Layer 8 of a small transformer language model trained on English Wikipedia (15 layers, counted from 0, width 128).
A neuron's activation on a vector x is SiLU(weights . x), where the dot is the dot product.
The model reads these tokens: "er " "| " " " "| " "IND " "| "

The vector x that enters this layer's MLP at each token. A number n stands for (n - 500) times 0.0094.
0 "er ": 463 352 416 410 503 459 490 554 485 541 704 512 572 463 420 547 450 540 547 414 511 347 381 472 544 351 460 555 472 975 372 563 646 466 320 678 491 598 596 659 565 473 474 447 481 286 574 490 393 435 590 490 546 479 243 328 381 569 460 452 537 561 489 465 524 576 471 453 462 530 352 619 551 552 723 421 500 534 664 380 594 562 325 437 663 215 414 501 489 492 545 613 604 517 666 674 557 436 493 608 485 506 462 478 600 492 480 385 472 391 536 525 543 416 521 588 429 498 461 486 561 439 630 543 466 398 521 507
1 "| ": 570 448 357 405 602 477 421 587 502 524 414 487 629 402 423 548 543 545 673 383 637 428 345 404 522 354 526 616 447 967 471 542 645 472 325 512 462 528 616 618 428 561 542 510 593 320 522 310 377 497 540 513 478 520 149 325 406 652 375 471 610 497 501 539 549 598 465 479 487 447 472 543 452 688 645 469 642 460 599 383 567 480 416 491 620 210 451 494 515 498 525 634 582 510 662 604 425 487 439 569 505 529 419 529 548 540 326 416 514 494 534 562 541 473 525 487 471 437 504 445 505 442 616 430 472 406 530 529
2 " ": 675 612 361 427 610 474 513 483 485 579 254 501 512 408 425 541 611 650 724 393 656 489 407 333 540 341 502 561 498 926 495 392 650 478 358 335 394 455 501 549 606 656 588 454 462 344 526 309 401 481 487 586 310 425 413 98 376 713 423 439 659 625 587 551 583 599 414 508 467 561 416 416 436 652 724 510 630 421 524 295 418 642 498 439 550 314 343 364 452 596 477 562 511 545 566 635 298 649 503 481 514 468 447 500 611 544 312 485 592 551 659 503 579 483 593 485 529 475 446 446 455 446 654 451 436 521 585 416
3 "| ": 699 553 342 370 615 548 461 546 540 503 238 451 566 419 389 609 612 688 649 319 710 459 363 397 473 348 527 576 494 910 432 408 635 470 337 435 401 532 577 594 454 721 597 473 682 429 489 252 414 481 557 574 470 506 221 327 413 639 308 434 564 508 560 670 584 623 392 496 554 499 412 448 403 730 651 497 614 424 408 372 550 531 497 503 564 277 378 474 517 565 467 562 542 609 555 642 380 512 470 553 568 503 423 524 495 533 224 402 460 548 500 493 456 563 531 422 548 422 536 468 468 469 656 420 502 511 483 538
4 "IND ": 502 614 402 356 577 371 503 575 523 463 272 480 527 275 522 500 637 554 595 311 670 387 351 407 475 312 501 571 405 879 634 335 641 505 455 393 440 532 513 551 457 612 462 489 590 424 501 145 331 448 646 638 438 449 426 261 457 552 410 484 545 598 572 596 547 610 325 557 686 664 391 487 413 636 614 412 730 501 620 381 510 542 485 470 649 277 439 401 558 564 523 471 620 486 505 699 298 585 467 596 562 404 556 518 471 456 30 449 516 508 518 521 563 497 648 446 521 405 589 514 441 490 673 334 487 561 556 368
5 "| ": 633 485 421 394 575 481 446 667 446 496 311 553 541 346 460 573 682 559 697 337 820 331 473 209 546 417 550 505 461 860 586 493 515 415 463 378 431 572 507 583 380 591 544 598 714 445 569 158 419 416 555 602 327 458 290 234 526 473 322 472 438 548 521 685 578 638 463 542 483 547 380 515 547 685 528 423 600 435 625 435 552 573 524 500 544 251 463 464 546 529 459 454 684 446 439 675 305 614 455 634 516 469 463 503 433 469 197 376 472 568 465 660 670 589 559 421 617 413 516 509 374 430 567 447 495 434 563 450

Each question shows the input weights of one neuron of the MLP. A number n stands for (n - 500) times 0.0024.

n290: 555 446 398 438 536 426 427 587 598 420 473 468 479 558 400 474 609 532 490 500 528 475 538 437 407 611 461 418 316 438 450 392 514 448 465 545 547 481 490 613 566 491 409 546 470 489 603 483 538 570 544 472 535 610 455 600 415 510 392 491 493 480 605 474 507 400 432 370 613 542 365 608 523 560 523 597 492 587 215 521 462 454 694 468 570 586 490 403 399 400 473 588 559 569 451 489 649 389 498 425 519 505 616 413 413 467 536 540 567 400 516 461 500 460 584 627 541 367 500 505 494 456 543 527 615 536 514 416
On which token does it fire most? 3 "| "

n229: 556 366 558 678 512 392 425 518 311 607 692 681 554 603 558 266 438 509 382 559 583 201 509 614 461 593 443 410 438 644 466 573 587 555 572 589 482 726 560 520 520 594 531 485 488 324 459 457 412 445 538 346 656 488 347 497 527 605 390 717 366 645 689 497 418 343 526 451 456 308 480 564 474 500 573 473 562 406 536 723 435 384 418 530 436 458 608 458 398 473 591 541 584 411 452 394 639 546 618 494 395 494 529 442 563 578 599 463 556 363 503 472 434 468 451 490 589 415 429 443 749 292 545 423 452 401 513 636
On which two tokens does it fire most, strongest first? 0 "er ", 1 "| "

n352: 357 516 526 588 538 491 467 474 430 565 527 628 511 486 581 477 376 510 486 545 390 381 387 554 453 507 436 613 474 315 561 537 664 593 418 452 584 571 496 471 488 462 595 504 478 478 502 519 507 614 427 553 498 350 460 488 414 613 468 555 614 434 516 486 550 595 456 477 562 610 581 469 464 517 529 604 492 586 481 396 429 372 518 512 622 437 517 513 552 506 615 623 388 549 502 437 514 489 539 401 424 397 463 351 505 425 517 544 507 509 489 323 480 579 531 477 586 541 512 443 555 498 573 414 655 395 655 485
On which two tokens does it fire most, strongest first? 1 "| ", 2 " "

n473: 556 489 436 453 456 508 443 302 565 540 632 531 454 527 408 562 464 549 534 352 371 520 473 502 539 655 447 688 497 561 536 466 510 529 514 554 370 531 452 543 546 516 628 553 546 507 354 548 556 456 656 498 511 473 427 460 414 377 453 418 427 465 513 600 583 465 313 445 320 597 450 628 589 351 364 512 520 618 536 457 542 487 540 373 618 488 495 611 590 448 490 621 555 547 398 541 480 544 508 576 490 565 424 332 630 516 483 483 476 444 344 429 533 472 476 490 495 669 443 384 674 654 450 409 459 391 558 481
Its three highest activations, in order, are on tokens 0 "er ", 1 "| ", 3 "| "

n27: 485 372 648 346 445 629 328 369 373 678 431 480 480 556 638 520 394 518 560 349 582 577 481 587 385 657 520 442 532 495 467 619 451 421 645 594 497 457 515 564 784 458 508 686 481 408 598 444 489 552 460 623 436 465 553 528 461 505 492 563 522 558 439 398 639 575 398 430 449 514 366 443 660 452 460 495 578 444 610 662 570 416 398 554 408 530 333 294 494 436 466 431 458 663 517 538 469 453 511 472 552 582 614 387 726 515 551 530 594 600 525 545 421 465 565 417 284 446 500 486 526 480 399 469 457 375 385 455
On which token does it fire most? 0 "er "

n368: 430 443 434 329 417 582 475 482 419 568 545 555 508 473 481 591 539 315 633 411 493 366 503 512 686 599 745 580 450 385 578 529 470 573 546 463 511 585 458 555 463 505 532 565 433 503 489 566 573 478 349 375 459 622 487 563 520 649 536 503 421 614 506 556 562 423 274 358 369 497 397 430 644 403 378 487 364 389 408 515 435 557 560 436 712 477 503 323 332 462 384 521 578 500 555 479 476 492 429 657 492 564 595 464 406 480 510 594 472 668 505 562 611 517 370 530 440 448 273 519 558 541 442 569 448 620 579 485
On which token does it fire most? 5 "| "

n139: 577 435 485 435 498 456 532 599 490 518 496 464 388 570 514 493 526 457 496 383 540 522 480 482 393 357 574 554 507 402 482 376 652 530 572 466 610 576 512 471 600 473 434 468 426 423 513 439 502 532 561 557 356 566 551 551 552 544 569 486 347 459 568 471 491 552 626 589 522 525 404 508 508 412 491 457 560 675 470 550 373 513 522 567 489 485 514 613 414 460 476 452 491 656 428 653 364 360 419 575 541 427 466 482 542 548 612 685 472 547 502 493 578 525 539 538 565 400 450 442 432 635 403 478 437 526 447 544
On which two tokens does it fire most, strongest first? 4 "IND ", 5 "| "

n481: 386 487 557 497 505 393 431 571 491 436 624 536 615 533 477 622 435 487 408 439 394 444 326 392 335 547 657 716 497 432 590 599 494 385 587 543 492 376 523 515 621 575 622 540 349 511 542 423 683 617 469 382 545 575 271 446 515 543 508 579 400 554 352 428 598 481 646 445 601 506 494 582 622 633 581 543 502 486 503 367 494 503 389 402 477 342 625 414 421 579 519 607 591 560 562 439 556 414 646 658 418 454 468 591 468 334 540 495 604 497 538 405 531 674 369 587 444 539 594 650 459 398 485 606 508 412 587 563
On which two tokens does it fire most, strongest first? 0 "er ", 1 "| "

n76: 374 369 514 477 521 578 311 363 450 431 479 412 652 566 409 668 529 554 513 535 455 535 537 377 582 486 509 426 413 503 474 595 627 408 539 463 520 444 334 541 555 505 439 519 324 472 543 673 615 645 247 500 495 597 247 515 466 563 415 397 494 491 308 450 546 465 402 434 465 474 588 396 481 484 532 686 531 353 494 477 434 454 503 379 518 703 388 511 521 568 581 540 586 698 544 569 529 652 562 503 559 584 626 447 699 646 435 651 449 538 441 514 445 708 442 518 404 561 444 422 557 403 430 505 637 637 428 647
On which token does it fire most? 2 " "

n351: 364 406 557 544 569 375 389 595 462 545 636 608 582 444 563 285 311 500 454 403 578 421 338 615 551 539 386 606 450 631 330 491 563 430 395 539 522 592 559 441 688 452 503 652 583 463 358 520 402 523 533 534 611 431 78 650 404 365 576 523 387 608 457 486 565 455 570 296 510 606 329 497 563 476 526 438 541 468 594 582 622 649 549 497 464 581 343 550 517 531 494 633 587 655 513 475 494 472 477 659 586 450 423 467 575 363 446 491 368 385 415 393 639 593 422 516 598 581 643 331 687 348 686 594 395 391 372 695
Its three highest activations, in order, are on tokens 0 "er ", 1 "| ", 3 "| "

n115: 566 431 522 533 543 509 546 464 450 466 548 554 475 457 441 445 416 363 526 460 507 446 419 383 402 502 604 438 546 494 413 522 569 500 606 536 561 620 422 416 500 460 511 647 557 634 471 589 441 392 586 654 456 427 536 379 495 484 532 495 448 531 514 535 325 436 528 615 333 486 594 498 506 416 531 330 492 587 426 613 356 640 469 505 388 468 399 582 441 544 545 518 595 498 559 485 549 446 430 534 564 304 558 445 517 583 507 494 500 420 520 540 560 663 472 518 446 527 619 556 479 482 426 512 457 469 556 452
On which two tokens does it fire most, strongest first? 5 "| ", 0 "er "